Layer 5 of a small transformer language model trained on English Wikipedia (18 layers, counted from 0, width 128).
Take only the direct path to the model's output, skipping the later layers: a vector added to the residual stream pushes a token's score in proportion to its dot product with that token's output vector.

Output vectors of the tokens that the questions are about. A number n stands for n times 0.025.
"ply": -27 5 27 -12 10 -31 39 -13 20 -43 2 -3 10 -61 -4 -9 -28 23 -9 23 -15 1 7 12 -9 10 -37 -8 -10 -5 -4 -13 -8 -21 -33 10 -34 22 4 9 53 -3 1 10 23 18 15 -8 -24 -1 48 7 -14 24 29 -23 6 -7 4 -6 -16 6 11 13 8 25 -9 1 -10 -21 3 10 -7 19 -16 -8 -9 6 -15 47 9 31 -14 -2 -13 11 -8 27 45 50 3 45 -17 -57 7 9 -23 -29 -27 -2 -38 -5 -20 -20 -2 8 -32 26 -2 -6 -2 55 14 -3 1 22 35 -28 3 11 -29 -9 62 -13 -5 -1 -27 -22
"sc": 12 9 -4 -4 13 -38 26 -20 18 -6 -14 16 6 -20 25 -24 0 1 3 2 -3 1 1 19 -2 4 -5 1 -27 11 0 3 10 -15 -22 -29 -48 3 3 10 15 -4 10 -14 7 23 -10 11 -46 -21 40 -7 7 2 11 7 -30 -21 7 2 2 -18 17 -9 8 10 13 44 0 -25 -2 2 -9 14 -6 9 14 9 -37 32 -11 44 -3 -18 -8 7 -37 2 27 -10 15 19 23 -10 3 2 -11 -10 0 -3 4 0 10 -6 6 27 -7 6 13 -26 11 16 47 -4 20 -32 5 8 9 -19 -31 -24 -9 -14 3 -3 9 -14
"ion of": 3 1 -25 6 23 -4 51 -36 4 -4 -38 26 7 -6 11 1 -28 5 4 13 21 -28 17 1 -4 10 -43 7 -43 5 -5 -9 -24 29 -3 -1 -15 18 6 40 29 -5 34 -5 9 -26 6 -37 10 11 54 2 13 48 -19 9 0 7 22 -11 -9 1 22 -37 -8 3 -20 23 -5 5 30 30 6 23 -16 1 2 28 9 -3 -17 18 10 -22 -24 19 -38 3 38 12 24 26 5 -25 -6 4 -40 -14 -24 -18 11 -9 -21 -22 -3 -17 -16 7 28 -16 -18 25 25 -28 29 -8 12 -12 5 -35 10 -43 6 16 -61 -2 -11 -15
" at the ": -27 -11 -2 -26 -2 -6 27 4 -9 22 6 8 8 -26 4 -6 -8 15 7 10 2 5 -2 7 -2 10 -24 -3 1 -11 -2 -24 -7 30 -34 -10 -9 -3 32 10 -13 2 -7 0 10 2 -4 -11 -4 0 15 -20 8 44 7 -5 -6 21 -25 -8 13 2 6 -25 36 31 -4 -1 -2 -10 12 22 -25 16 -26 21 4 10 5 33 -26 25 -28 31 5 -20 -38 24 -3 -10 16 -9 -20 -17 -18 -7 10 11 -22 -5 12 5 -1 8 -19 32 12 -13 29 -19 -8 20 32 -2 11 2 -3 -24 -10 5 -10 -8 30 -33 -3 -28 2 5
"though": 9 -7 -22 8 4 3 75 -24 34 -17 -22 -53 22 -64 -29 -6 -14 33 -12 -2 -47 -9 29 7 -5 10 -23 -26 -35 50 -1 -31 21 40 -26 -19 1 38 8 54 26 4 17 39 22 -3 3 -19 -39 31 34 -13 1 53 25 -21 -16 9 25 -41 33 -23 10 -7 4 32 0 -21 -18 -23 16 -28 7 -20 -16 -14 -28 -6 31 25 -7 51 -31 -32 7 2 -8 37 -9 -1 23 48 -43 -33 36 -44 9 -18 2 37 -6 5 16 -36 36 -5 -49 10 43 -27 28 49 45 -50 17 -53 31 -32 -8 -1 -46 1 -8 -8 -7 -5 -36 28
"ensus": 43 -20 36 2 18 -17 93 -42 17 -32 -47 14 3 -15 -8 -4 -37 22 -39 24 -33 -15 -15 -19 -13 15 -12 -25 3 -16 2 -28 -14 54 8 -7 3 -18 -8 34 34 14 57 37 23 -36 3 -12 6 24 -2 66 9 45 33 -10 11 9 -61 -21 57 17 18 -7 33 25 -30 -45 26 -6 20 -36 -14 5 -15 13 -3 0 -25 19 -14 22 -22 -3 8 11 -13 22 4 18 -8 18 -16 -21 0 -2 -12 -19 -9 -19 6 1 -35 -7 -18 5 21 38 28 -5 -21 43 41 -31 -16 15 -2 -53 39 -24 -39 -36 22 -35 -5 -40 -1 -23
"ardo": 7 -6 25 1 29 -25 47 -27 25 22 -31 5 11 -59 -4 -47 2 3 11 16 -10 26 11 5 -2 4 -37 20 -10 25 21 -49 -12 27 1 -18 -7 39 5 23 15 9 19 26 3 -2 17 -7 -24 15 -4 -3 21 -11 23 15 4 8 -7 -13 0 1 -37 -30 55 31 -56 -19 10 25 51 -34 4 39 -7 -1 -10 -7 -16 36 3 -16 -29 -3 33 32 -20 -2 55 31 23 15 -20 -50 7 -6 -19 -31 5 -5 -35 -5 -50 -1 11 -33 0 7 45 -16 -1 46 -20 -25 -7 -27 7 8 35 -16 -31 -10 35 -28 -13 -39 -22 -21
" club": -2 4 -13 16 13 1 34 -6 12 21 -19 9 -1 -16 -34 -18 5 21 8 2 -2 3 10 3 -1 12 2 -20 -13 1 -10 8 7 16 -36 -12 -34 24 -6 35 30 -1 2 24 6 -1 2 5 -4 -3 2 -1 7 24 13 5 -5 -13 -11 23 16 8 18 7 40 -12 6 -6 16 -4 3 -8 -33 1 -12 -11 5 14 -19 32 -35 -4 -13 13 5 -19 -21 21 7 17 10 5 -16 9 -5 -17 -23 -8 -3 16 19 5 -36 -36 11 19 19 -15 6 -27 -7 1 28 10 7 -19 6 -37 -9 -6 -2 2 26 23 -26 -45 -30 -21
"ord": 4 15 23 7 27 11 25 -35 8 9 -15 -12 -9 5 -25 3 -8 2 5 7 -27 -1 20 7 -4 2 3 -14 -11 2 26 -29 -6 -5 -24 4 -16 30 -25 17 21 -22 6 4 5 -1 7 -12 -1 14 -4 8 -8 8 -2 12 -13 6 4 11 8 5 16 21 6 38 -9 16 -11 -1 -1 -8 21 -2 2 -29 35 -1 -17 19 0 -6 -28 32 15 2 -29 9 27 -25 -17 -19 8 -2 4 -2 7 -31 33 2 -12 -7 -29 -28 16 -9 9 18 35 0 -33 25 12 -7 -5 -22 20 -15 19 -23 -1 -5 41 -39 -39 -28 -16 -1
" =": -8 -11 -4 -12 0 4 14 5 10 5 -10 -5 4 -40 23 15 -20 -7 0 9 -19 3 16 7 -2 -2 -11 -14 11 6 -2 -10 -2 31 -29 6 -26 14 27 -16 -11 -4 14 -9 8 -28 26 8 -22 -8 10 5 -16 23 -2 28 -23 -1 -21 13 -4 22 -14 -2 49 -1 -28 18 6 -38 19 22 -12 22 -5 2 -22 -13 -6 12 5 12 -7 32 -28 -3 -50 -37 -1 28 34 0 -1 -10 -5 -17 -2 25 -26 2 38 -1 37 0 13 2 2 40 -1 -9 1 23 22 11 -2 10 -1 -26 -12 19 -2 -4 18 -53 -21 -7 5 -29
"ying": -2 -15 -8 37 31 -18 44 -36 22 -4 -14 -52 19 -30 7 -24 -26 -3 12 15 -10 -16 11 7 -6 11 -29 15 9 10 61 -18 -13 -12 -28 9 -11 10 35 11 30 38 3 20 10 12 16 11 -18 -15 47 -2 -5 4 -16 19 -17 -22 -14 -35 13 -15 54 -28 5 2 5 6 -9 -9 3 -6 -35 1 -7 11 -15 -1 -4 25 27 13 -7 29 -19 -26 -16 -4 21 10 -19 35 -10 -14 -13 1 -20 -29 7 21 18 -6 -16 0 16 -12 -13 30 -2 -15 20 31 32 -3 2 -6 19 -26 8 -17 -14 -20 -6 -29 19 -17 -12 -28
"ously": -29 -19 34 33 -2 -2 47 -8 -10 -54 6 22 23 -18 -27 -46 0 31 4 9 -10 -19 -29 15 0 10 -33 -22 -17 -39 17 5 -7 33 -40 4 10 13 64 14 2 11 23 21 14 -7 25 36 -30 -34 -11 17 3 46 5 -24 -8 14 -14 12 26 17 -7 5 -8 19 3 -24 -3 9 20 -3 -22 -26 -38 -7 -21 24 -26 7 -30 7 -38 -10 37 -5 -12 20 -11 39 8 20 -12 -8 6 -14 -7 2 -19 5 36 -19 -45 -4 -14 -31 -17 -8 13 -74 50 50 47 -24 23 -8 51 -11 3 -9 -33 -2 25 -15 5 -35 38 18
"estic": -39 -2 18 3 15 1 0 1 24 -7 -27 6 24 -12 29 18 -28 25 -1 16 4 -14 29 15 -4 9 -53 -47 -24 32 10 -31 23 48 -20 -8 -34 -10 16 53 46 30 7 18 8 3 7 -2 -32 -7 35 -21 18 7 36 -19 -41 -3 -9 -36 -18 28 22 -7 6 -12 -15 27 5 -21 36 -25 -22 20 -15 17 -35 41 -15 62 -29 -11 -30 -8 33 35 -28 -25 29 36 4 -23 -30 -16 21 16 -13 -6 -17 3 40 -24 -45 -26 -8 5 27 -2 27 -1 -14 56 35 -35 -18 -30 -5 19 17 -27 -39 -16 -13 -28 6 2 -13 -10
"ially": -8 -59 -17 15 27 -13 61 -25 5 -9 -9 22 0 -1 -5 -23 -41 2 14 14 -35 14 -6 -7 -1 20 -5 -8 -29 3 25 -39 14 0 -25 -17 12 35 -9 24 35 15 20 30 11 -22 23 -1 -49 35 -10 31 4 8 10 1 17 34 17 -29 -1 16 13 -12 -1 13 -2 8 -4 -3 26 10 14 35 -30 -25 -50 62 6 3 0 44 -53 -10 32 -5 -23 18 50 34 -21 18 -52 -62 8 -2 -37 -18 -12 -10 -13 -5 -15 -7 23 -38 -20 -7 5 22 5 36 7 2 32 -14 11 -48 -18 -15 2 -12 29 1 -31 -11 -7 17
"nel": -7 -12 55 -6 19 19 25 -17 21 -11 30 24 -6 -47 7 0 -8 -3 -1 10 -8 7 5 8 -2 8 -16 -23 -45 -38 35 -24 -10 49 -31 -36 -22 11 3 33 33 18 29 36 7 -18 12 17 -17 -8 -6 18 1 24 13 32 -20 -13 -14 -44 -38 0 -13 -66 37 19 -30 -16 -3 7 25 21 -11 28 -17 14 22 15 19 25 -20 11 -9 -32 -2 -16 -11 -24 40 13 26 30 -4 -13 44 4 -39 -52 -57 77 39 -9 -19 -2 26 -2 -11 -16 25 1 -10 51 64 -36 -2 -27 12 -53 10 -39 -35 -7 -19 5 -6 -9 -32 2
"- Place": -20 -5 14 21 -11 17 67 -15 5 -30 -79 -3 40 -36 -4 7 -50 27 -12 36 -21 8 31 24 -8 23 -50 -23 -26 -19 18 -46 1 17 -10 -43 -11 17 35 18 49 -25 12 28 13 7 6 -27 -46 20 35 41 -7 13 28 -1 -26 19 -5 -13 -3 23 39 14 30 31 -14 3 17 -1 3 -31 -33 22 -45 12 9 -15 -46 24 2 -8 -13 -26 20 -13 -12 34 20 27 1 17 -28 -44 -29 -18 -7 7 -10 6 0 -2 -26 36 -6 -12 29 -27 19 -31 4 40 27 -28 -6 -4 -13 26 -6 32 -71 -6 62 6 5 -21 -25 2
"ership": -6 -31 -12 38 -4 -45 37 -23 21 -1 7 -11 25 -38 4 -33 -34 42 -31 15 40 13 -23 16 -3 15 -29 -31 -27 20 -38 -27 14 -21 -24 -8 -42 33 22 49 11 3 -13 -8 18 8 12 0 -20 -23 26 50 21 40 50 7 -4 10 12 -18 15 41 -37 2 -3 16 -30 25 -4 -19 15 16 -27 39 -23 23 -9 40 -7 45 -46 5 -4 -7 28 18 -21 14 31 21 -5 28 -13 -15 15 16 -45 -12 34 21 -1 -48 -21 -7 15 7 6 1 23 3 -9 33 -25 -22 27 0 -9 -38 19 -48 -34 -25 28 -16 -11 -13 -50 -15
"ico": -19 8 -16 -30 2 -1 36 -33 16 -10 -2 -8 -4 -50 -30 -40 -13 33 8 13 7 -7 30 4 -2 3 -36 -3 -25 -14 47 -9 20 12 -2 -25 -21 28 27 11 10 21 -6 2 4 -9 4 -13 -10 24 10 20 10 37 -6 20 -30 -5 -36 4 9 -6 10 -29 24 13 -20 13 -8 13 5 -16 -1 -8 -1 23 -1 12 18 -9 7 9 -9 -3 -11 9 -40 17 13 11 10 13 -17 -32 32 13 -16 -18 4 18 -9 -1 -19 -24 12 4 -6 -7 29 -6 0 36 37 -10 23 3 0 -8 -6 -10 11 -40 2 16 -41 -20 21 6
"p": -7 19 -2 -22 -9 -10 24 -11 17 -9 -13 15 -2 -9 11 14 -1 -28 -7 -6 -14 18 2 5 2 2 -6 -32 -9 1 -4 -7 -21 29 8 -11 -10 8 -4 7 39 -11 2 -10 -3 2 -7 -1 -8 9 1 -22 -1 16 30 -13 8 3 -4 -16 -20 -6 7 5 17 26 -2 3 -24 -29 -1 8 -24 -10 4 1 10 -13 12 5 13 21 -13 -9 -12 12 9 -5 -5 -12 23 27 -8 -35 12 8 -9 3 6 4 -3 7 -14 15 16 0 -10 29 30 -8 8 6 9 4 16 18 -17 -35 2 -18 -24 -18 23 20 13 6 -19 3
"ation: ": 41 -15 24 -1 22 15 67 -25 10 -16 -15 -22 6 -51 4 -6 -13 16 1 29 28 -26 39 40 -5 17 -47 19 16 -21 -19 -35 7 10 -2 -33 12 11 25 19 22 20 24 19 21 -36 15 10 -48 -3 34 34 46 -3 -13 26 -19 -24 -43 -14 23 34 -28 -20 8 32 -53 -18 3 -34 29 28 7 -12 -36 -4 18 -3 -19 -14 -15 14 -17 -6 23 5 2 16 22 17 7 30 -25 -11 11 -2 -31 8 2 -4 -1 -19 -35 -41 27 -9 10 3 -18 -40 -16 59 20 -22 -6 -22 13 -58 -13 -22 -30 -16 56 -9 4 -9 0 14
"umbent": 0 -25 14 21 34 -6 21 -35 27 8 -10 33 -3 -17 -2 -5 -21 14 12 44 -39 -14 26 -22 -8 8 -33 -18 6 12 19 -21 -1 29 -22 3 -3 40 43 55 23 2 22 24 17 -3 20 -6 -53 6 6 -4 34 12 22 -24 -14 34 -7 -45 10 27 6 -28 15 -10 15 -32 -10 -6 23 -26 1 44 -25 -30 19 -17 -7 8 -24 2 -23 -29 -14 2 -35 35 4 35 27 18 -47 -11 -3 -26 -38 -21 -18 -21 -11 1 -26 -11 10 5 38 3 35 -49 -1 63 -4 -46 2 -20 29 -11 7 -24 -11 -18 39 -19 -3 -17 16 4
"cle": 30 -4 13 -6 26 -11 39 -1 22 -32 -15 35 -8 -51 -21 -36 -1 -15 37 1 -23 -31 27 20 -4 3 -23 -19 -14 18 -2 -15 -27 28 -36 11 -27 5 -29 53 8 -3 -12 -21 4 -8 -8 29 -57 38 19 5 12 29 17 10 3 -12 27 36 6 11 -11 1 9 13 0 21 24 -28 42 -23 -54 -23 -18 -31 7 39 -32 12 -23 47 -7 -44 -39 22 -17 16 2 14 42 -18 17 -46 18 6 -25 -35 2 12 21 1 -11 1 8 -18 19 -5 55 -8 5 53 13 -42 14 -27 2 -2 -8 -15 5 -30 40 10 -43 8 17 -10
"vent": 4 19 7 34 19 -21 29 -42 44 -3 -19 32 0 -32 7 -19 4 25 6 14 -31 2 41 5 -5 5 -6 25 6 -29 -1 -35 -8 10 -14 -22 -22 42 12 17 7 17 4 -23 11 -13 11 1 -31 -27 10 -17 -3 6 -15 -29 -23 -12 19 -7 17 18 -7 0 6 24 10 18 15 -37 13 -6 -44 -1 -11 -17 2 -3 -4 20 -15 19 -20 -4 10 6 4 36 -1 10 -5 47 12 -29 22 20 -1 4 16 -4 13 -25 -2 -53 -19 24 9 31 -27 -37 29 31 8 -7 11 8 4 -15 9 -36 -34 -6 12 -24 -21 11 -37 14
"om": 13 8 -2 3 -6 -7 55 -16 18 2 -11 0 3 5 -17 -9 -1 -11 -16 3 -10 -17 25 -25 -1 -2 -8 -12 0 -5 0 -20 15 5 -3 9 -8 -5 35 0 8 -28 3 4 -1 -2 28 -2 -2 -4 10 7 -10 14 11 -7 -22 -4 10 -13 5 -4 21 -2 21 27 3 -2 0 18 -21 -2 1 5 6 -28 -16 -25 -4 18 3 6 0 4 8 -1 1 6 20 2 19 21 10 3 -4 -10 11 -25 12 3 -5 -2 -39 0 -9 6 23 10 22 -23 -7 14 -7 -9 5 -38 -16 5 0 -5 -10 -30 28 -2 -4 -19 12 3
"te": 13 19 -19 -8 -6 -13 42 -12 9 14 -36 17 1 -32 -2 9 -4 0 29 -4 8 9 4 41 0 1 7 17 -27 1 5 -15 -21 20 -15 -5 -36 -20 22 -13 41 -30 9 18 4 -2 0 12 -26 -7 2 15 4 16 -16 22 -10 -1 -14 11 2 5 -36 13 13 20 7 16 28 -8 21 -18 -13 -15 0 -5 -2 -6 9 -11 -7 49 5 -24 -12 9 -2 16 8 -4 46 34 -2 -15 15 21 9 -15 -1 8 -25 -4 -20 -3 0 10 -8 -7 27 -31 24 17 28 -29 -4 -12 -25 -17 -5 -47 -14 -22 4 -29 -12 0 -3 7

Each question shows what one neuron of this layer's MLP adds at an activation of 1. A number n stands for n times 0.0067.

n271: -10 3 -1 -6 -10 0 -1 14 4 5 -12 -9 -9 17 9 -9 6 -7 10 6 6 3 8 5 -47 -15 7 2 -7 7 11 8 -6 -4 26 3 7 -8 -6 -4 7 -9 9 -1 -3 -8 7 -2 5 20 -7 10 -2 -19 -6 0 -6 11 -6 0 -9 7 -1 7 6 0 16 1 -22 -1 35 13 8 -7 0 -12 -25 1 15 0 -1 -22 8 3 0 26 2 3 -2 6 -3 4 -2 -5 10 -14 1 -13 8 -13 17 -6 20 10 -11 -4 -11 -17 -10 -4 4 14 -25 -4 -3 9 -16 7 -3 4 0 4 -12 4 -4 7 4 3
Pushed down most: " club"

n6: -20 -21 1 -18 7 4 10 -14 33 -2 6 24 0 -3 -6 -13 -4 14 -11 12 17 -32 -4 22 -48 8 -10 -3 3 3 0 -5 7 5 1 -12 -1 27 4 7 -2 18 7 24 12 -3 14 11 -3 -24 -19 -4 17 1 -20 -11 -1 -7 12 -30 4 14 7 -4 16 -10 -13 -6 2 -11 14 -17 21 13 -1 -32 17 8 -21 9 -10 8 18 10 2 4 1 8 9 -7 -3 -1 -13 4 11 -20 8 -11 -2 -5 -9 4 -13 4 14 -2 11 -6 -21 -33 8 16 -10 -1 3 4 24 2 2 -20 -11 -7 12 1 0 1 19 -7
Which three tokens does it push up most, strongest first? "umbent", "ation: ", "ously"

n276: -10 11 -9 1 15 2 -29 45 -2 12 7 -25 31 -9 -23 -2 -2 -29 12 -4 13 16 -19 -15 9 5 -22 0 0 3 -9 0 -11 19 -2 6 6 26 -29 3 20 -13 3 -6 -11 -12 17 -27 -9 -2 10 -2 8 6 -10 15 4 22 -9 13 9 15 -13 19 11 41 -31 -9 -6 9 11 -22 -2 -16 9 -9 -26 -24 5 1 24 -3 -9 8 -7 -1 -30 -9 22 -24 -6 -3 11 -11 2 -2 -6 -19 13 -26 -14 9 -5 4 8 -6 1 14 35 1 -3 -14 0 -3 17 19 -9 11 -15 2 16 -4 -4 20 7 -18 14 14
Pushed down most: "vent"

n275: -11 10 11 -3 -2 2 1 -12 -13 0 4 -20 17 15 -23 -6 14 -16 7 -4 -4 -16 6 1 -18 8 5 -2 -17 19 0 -4 21 -10 -4 -4 -3 0 0 -8 13 -4 -4 11 14 -10 10 11 8 17 0 -1 -13 3 4 11 -11 -10 17 1 -7 -7 2 0 -21 11 0 22 4 -7 8 9 13 16 -2 4 -3 6 -14 -18 -6 8 5 -4 3 -8 0 7 -23 7 -17 0 0 -3 -1 2 -9 16 4 18 3 3 21 -26 -12 8 0 2 5 -6 15 -42 -6 -4 -4 7 5 -9 11 -19 1 9 -13 1 1 9 -5 6
Pushed up most: "though"

n8: -15 -1 9 1 20 -13 15 -2 -17 -9 -4 -4 -5 9 -10 2 4 1 1 -4 10 0 17 0 -31 3 1 5 -7 4 -1 -18 -6 15 -8 -18 -1 9 -2 7 -6 -8 2 1 15 1 2 18 5 8 -7 8 -49 0 2 -11 15 3 4 -8 -13 -6 22 18 -11 3 9 21 10 -10 -4 -13 1 -4 -3 20 13 24 11 -20 -2 -13 2 7 1 -4 1 1 2 7 -19 -15 4 20 -20 17 4 17 0 -5 -5 0 14 -2 -1 -3 -3 -17 6 5 15 4 -7 1 -5 -9 3 13 -3 -12 11 29 19 -35 -4 7 -12 -7
Pushed up most: "ord"

n180: -15 0 -16 24 -5 -15 0 13 12 6 -5 -5 -6 1 7 -6 -36 -14 -7 17 10 20 3 16 -13 -12 -16 20 -5 0 -28 -15 -12 -26 -4 -12 -3 16 3 -4 11 -13 0 3 -16 0 10 16 14 6 5 11 -5 3 -1 11 9 8 -19 12 -25 -6 -4 12 -5 -10 -6 -18 -24 9 -3 20 3 14 -10 -2 -15 10 21 7 -23 -12 0 23 -17 11 15 -9 -4 -5 10 -1 -6 21 -13 12 -13 17 13 3 -6 2 -31 -5 4 6 27 -13 -8 -4 7 1 9 7 9 1 -4 5 3 -2 -1 22 7 -9 -2 -9 -6 19
Pushed up most: "ership"

n262: -11 32 21 -9 22 14 10 -34 5 -5 -3 -10 -6 5 -15 12 -3 17 24 -7 0 -15 12 5 1 26 -19 -17 0 27 0 -21 6 35 2 -29 0 7 -20 -7 23 2 -7 -11 16 12 -2 -11 -2 6 -13 0 0 -3 -12 2 12 22 -6 2 6 -8 11 -2 -35 3 -43 2 -3 -11 -2 39 10 17 4 -25 6 -16 -18 -1 -17 -3 34 -33 -19 19 -10 10 -16 -5 -4 -1 19 -9 -16 5 12 1 -12 21 7 15 11 -13 5 -12 -2 14 7 23 34 9 -12 3 4 -4 -23 -14 -9 -7 -7 -2 -8 -15 21 20 -18 -16
Pushed down most: "ously"

n165: -11 -33 -6 25 -17 -11 11 3 -17 5 11 0 -8 -2 -4 -21 -6 9 -11 6 27 5 -8 17 -1 14 30 8 26 36 -18 -7 -24 11 -1 1 8 -20 11 -7 0 -9 -21 5 -17 -21 21 9 -8 -7 -1 -14 -5 27 10 -12 21 -8 -29 0 -54 6 0 4 -5 -8 6 0 -11 -13 -10 -27 23 -3 -12 36 0 -2 -1 -11 -3 -2 4 14 6 -19 13 19 -4 -2 5 3 -4 -10 -18 6 18 16 36 4 20 10 38 -2 4 -7 6 -17 -5 8 -14 -12 -20 3 0 -14 -4 6 17 0 4 1 23 -22 0 6 20 -5
Pushed down most: "nel"

n339: 11 8 0 4 -30 18 -11 29 7 -9 -26 -5 -12 21 16 -12 4 -13 9 1 24 -6 -2 -5 46 -28 24 2 3 -6 18 1 -13 13 14 -1 4 4 14 -7 9 -1 -25 3 -21 3 -3 26 1 -7 20 11 18 -1 16 -7 23 -16 4 3 20 13 -3 24 -2 11 0 23 -6 -11 -4 -25 -14 13 17 -1 -24 -5 -19 -21 3 8 -27 -2 -14 2 -3 0 -4 -20 -10 13 -12 3 18 5 -5 11 -10 12 -1 -6 -23 -23 1 32 13 -4 -11 15 30 -13 -27 -11 -21 4 -42 7 -41 -31 -6 30 -13 -15 -12 3 -7 8
Which two tokens does it push up most, strongest first? "te", "vent"

n251: 2 9 9 25 3 11 -12 -11 -2 5 -7 5 10 -3 1 -9 26 -2 -10 7 3 5 -6 1 -32 10 4 -5 -12 8 19 -20 13 13 -1 6 5 9 0 3 3 8 16 8 -2 -29 -2 4 -5 -2 -12 -20 15 -29 29 22 5 10 0 4 4 -6 0 -12 -20 -4 -18 -10 6 -11 9 25 10 -15 -5 8 -11 6 -18 12 32 7 -4 7 -9 15 -3 -8 -7 -3 -30 16 -26 15 5 -5 20 -1 -3 0 -10 7 26 -10 2 -7 -6 12 8 -4 18 -38 -17 -10 -30 -4 4 7 7 3 -2 -1 4 2 -20 9 -10 4
Which three tokens does it push up most, strongest first? "ardo", "though", "ially"

n455: -6 -5 17 -1 9 -7 -26 -2 28 -18 -5 9 15 17 8 -9 5 -21 18 3 12 -13 -15 -20 8 13 -13 16 -1 -16 4 34 12 0 8 -2 22 3 -7 9 -13 11 1 -2 4 -6 14 5 14 -19 -10 -15 -24 2 1 -7 3 0 3 -18 10 -6 -10 -10 4 17 9 8 -7 14 -14 3 24 -15 -18 1 -18 5 0 -4 -20 -6 17 -7 12 12 -5 -13 26 8 -7 11 -2 11 -17 -4 6 -22 4 -18 8 17 -32 -6 -41 -8 -2 2 7 17 -2 -4 5 -3 20 -14 -2 12 1 5 1 9 -11 6 18 0 16 -17
Which two tokens does it push up most, strongest first? "ously", "om"

n245: 2 -5 3 -7 2 -10 -7 -12 3 7 -2 -11 2 8 8 3 -10 9 2 -9 -9 12 6 -2 -16 11 2 11 4 -6 -5 0 -13 -1 0 -22 13 4 9 9 5 13 -6 1 -4 2 -6 17 32 -3 -22 -6 -5 4 9 -14 -10 -7 5 -22 12 -20 5 1 -11 8 -3 31 4 -23 -8 6 -16 -3 -18 -8 -4 -6 2 2 -5 -5 13 -19 3 -3 0 4 -10 -11 9 22 10 6 17 -2 -6 3 1 3 19 -3 5 -2 -5 -1 -3 8 -12 6 7 12 10 -10 0 6 3 6 1 4 -2 0 -5 3 -6 -3 -17 8
Which three tokens does it push up most, strongest first? "vent", "though", "nel"

n269: 6 0 9 -2 -23 13 -15 1 -5 -33 18 -10 -1 -2 6 17 -7 -13 13 15 16 -7 -13 9 -35 6 -4 -7 -13 -21 -11 -22 -14 -6 -21 11 -9 -15 25 24 -10 -4 32 1 -1 14 30 0 4 0 36 11 7 -4 7 -12 12 8 -8 -10 -3 -10 0 8 5 -1 -6 8 -7 -23 -9 17 1 -3 -23 -12 -6 20 -10 2 3 18 -14 8 -12 -22 22 19 35 18 37 -6 -15 -7 -24 -6 0 3 36 -7 -6 -10 -13 0 30 -4 -15 -19 -20 42 -15 32 8 0 -4 5 3 -5 -6 -1 -5 -25 8 11 8 -12 -9 -5
Which two tokens does it push up most, strongest first? "ply", "ation: "

n442: -18 15 1 9 -8 11 11 -16 -24 0 -11 -11 -2 3 4 14 3 -6 10 -1 11 -3 -22 -2 43 0 11 7 -2 0 10 -8 -16 -4 -15 6 -17 -6 -17 -12 -7 18 -5 -7 3 -8 12 17 3 -6 1 -18 -24 -25 -8 7 12 4 -5 0 -8 -12 -9 8 12 5 -1 6 8 -3 -14 0 5 0 -25 28 11 7 -1 0 33 -10 -12 8 0 6 2 16 2 4 14 -13 32 17 -1 15 1 -2 13 -3 14 -7 0 -5 -11 8 -18 3 -22 24 21 -47 15 5 -4 7 -28 8 -13 6 0 6 -10 -7 1 3 -2 12
Pushed down most: "umbent"

n43: 11 2 15 19 -1 -8 0 -16 4 -13 7 6 -20 11 12 -6 11 8 13 -10 -2 -16 -9 1 -26 -4 -7 21 -10 -5 15 -13 -19 -9 -8 9 0 23 5 -2 12 -5 7 18 -6 -12 6 -1 4 -6 -18 -8 -4 -3 -3 10 -11 -1 -2 -8 -9 -1 4 -1 -5 -10 -22 2 1 7 -10 15 -4 3 -17 8 20 -1 8 -4 -4 3 -21 10 12 15 -22 -2 20 -1 -5 12 -10 10 -9 -3 8 4 10 -9 -5 16 -5 13 -13 2 -18 -16 -1 15 3 20 14 7 3 0 7 -5 -19 5 -5 15 17 -11 -14 2 4 0
Pushed up most: "ially"

n501: -13 3 -19 -20 6 -12 0 15 13 -1 12 -13 19 3 2 -2 4 -7 -11 -11 -34 12 -2 17 12 43 -4 6 -5 5 22 -17 9 1 -10 -1 -4 7 -8 -10 17 -30 23 10 -7 -9 12 -17 27 -5 8 9 -13 -13 -30 2 -4 -7 -11 4 21 5 9 -11 -9 -12 -2 6 0 -34 11 -1 -3 3 -22 -13 16 15 1 -7 16 -11 0 5 -2 -17 -2 -2 0 -5 -8 6 29 -2 18 18 -30 16 5 7 -9 30 3 -10 -6 13 -8 5 19 10 -16 -13 -7 -15 26 -2 -21 20 -11 17 12 4 10 16 5 -3 -18 -12
Pushed down most: "ously"

n359: -40 -23 9 -16 0 6 17 7 4 -18 0 -27 -8 4 3 -8 -5 -3 25 -22 -11 10 1 6 3 6 -16 -15 0 18 7 7 -8 10 -20 -1 9 -12 13 -8 -38 -2 -9 23 2 -21 6 46 16 1 30 14 4 32 11 -5 -4 -6 -6 14 -15 3 -25 0 1 8 15 35 19 -4 -6 21 -19 1 -10 -16 6 8 -22 -16 -5 16 -23 -3 -7 33 -11 13 -24 -11 0 -12 7 22 2 -8 13 9 24 2 -17 -7 11 -5 -1 8 25 5 -5 -17 3 12 -14 -32 -17 -5 -6 -2 -38 11 13 19 -8 11 -17 3 19 -10
Pushed down most: "ardo"

n79: 8 -2 -5 8 -3 0 -2 27 -1 16 -2 -9 -1 3 10 -3 -6 7 -5 5 -2 -5 16 -16 -17 23 0 -11 5 -13 -15 11 7 -14 -6 -10 -10 13 -12 -10 4 -8 8 -5 -12 -3 14 9 2 -26 -9 19 -12 2 -7 25 -11 27 12 0 10 2 8 13 7 21 5 3 5 -3 21 5 -13 6 -9 -3 -6 4 5 12 12 -9 1 -16 4 4 18 14 2 11 6 1 -12 -3 -8 18 -14 2 -5 -4 -3 -14 -12 -10 -14 3 -10 -19 -22 6 -11 -4 6 -12 4 -1 -26 -7 6 -5 -4 -5 -1 9 10 10 5 2
Pushed up most: "ership"

n297: 4 14 -19 -5 6 -1 15 -12 17 -12 4 1 -3 -8 7 -6 -17 20 1 13 10 22 22 7 -17 -19 4 -24 15 1 -17 11 7 -5 18 14 -11 1 -8 9 7 -4 21 10 -10 8 -2 0 -12 19 -30 -27 -5 -9 -9 3 -18 -7 32 -1 0 15 -19 -7 -20 -6 24 -1 -23 21 4 -12 30 17 22 6 20 8 -21 9 1 -13 -4 0 -4 5 6 0 -3 -4 -9 9 -10 -32 6 -5 15 3 -4 22 -6 -5 3 8 3 -18 -14 -6 -14 -11 -25 -7 15 0 -14 22 16 -13 5 -5 -16 -12 -6 19 -9 -5 7 16
Pushed up most: "though"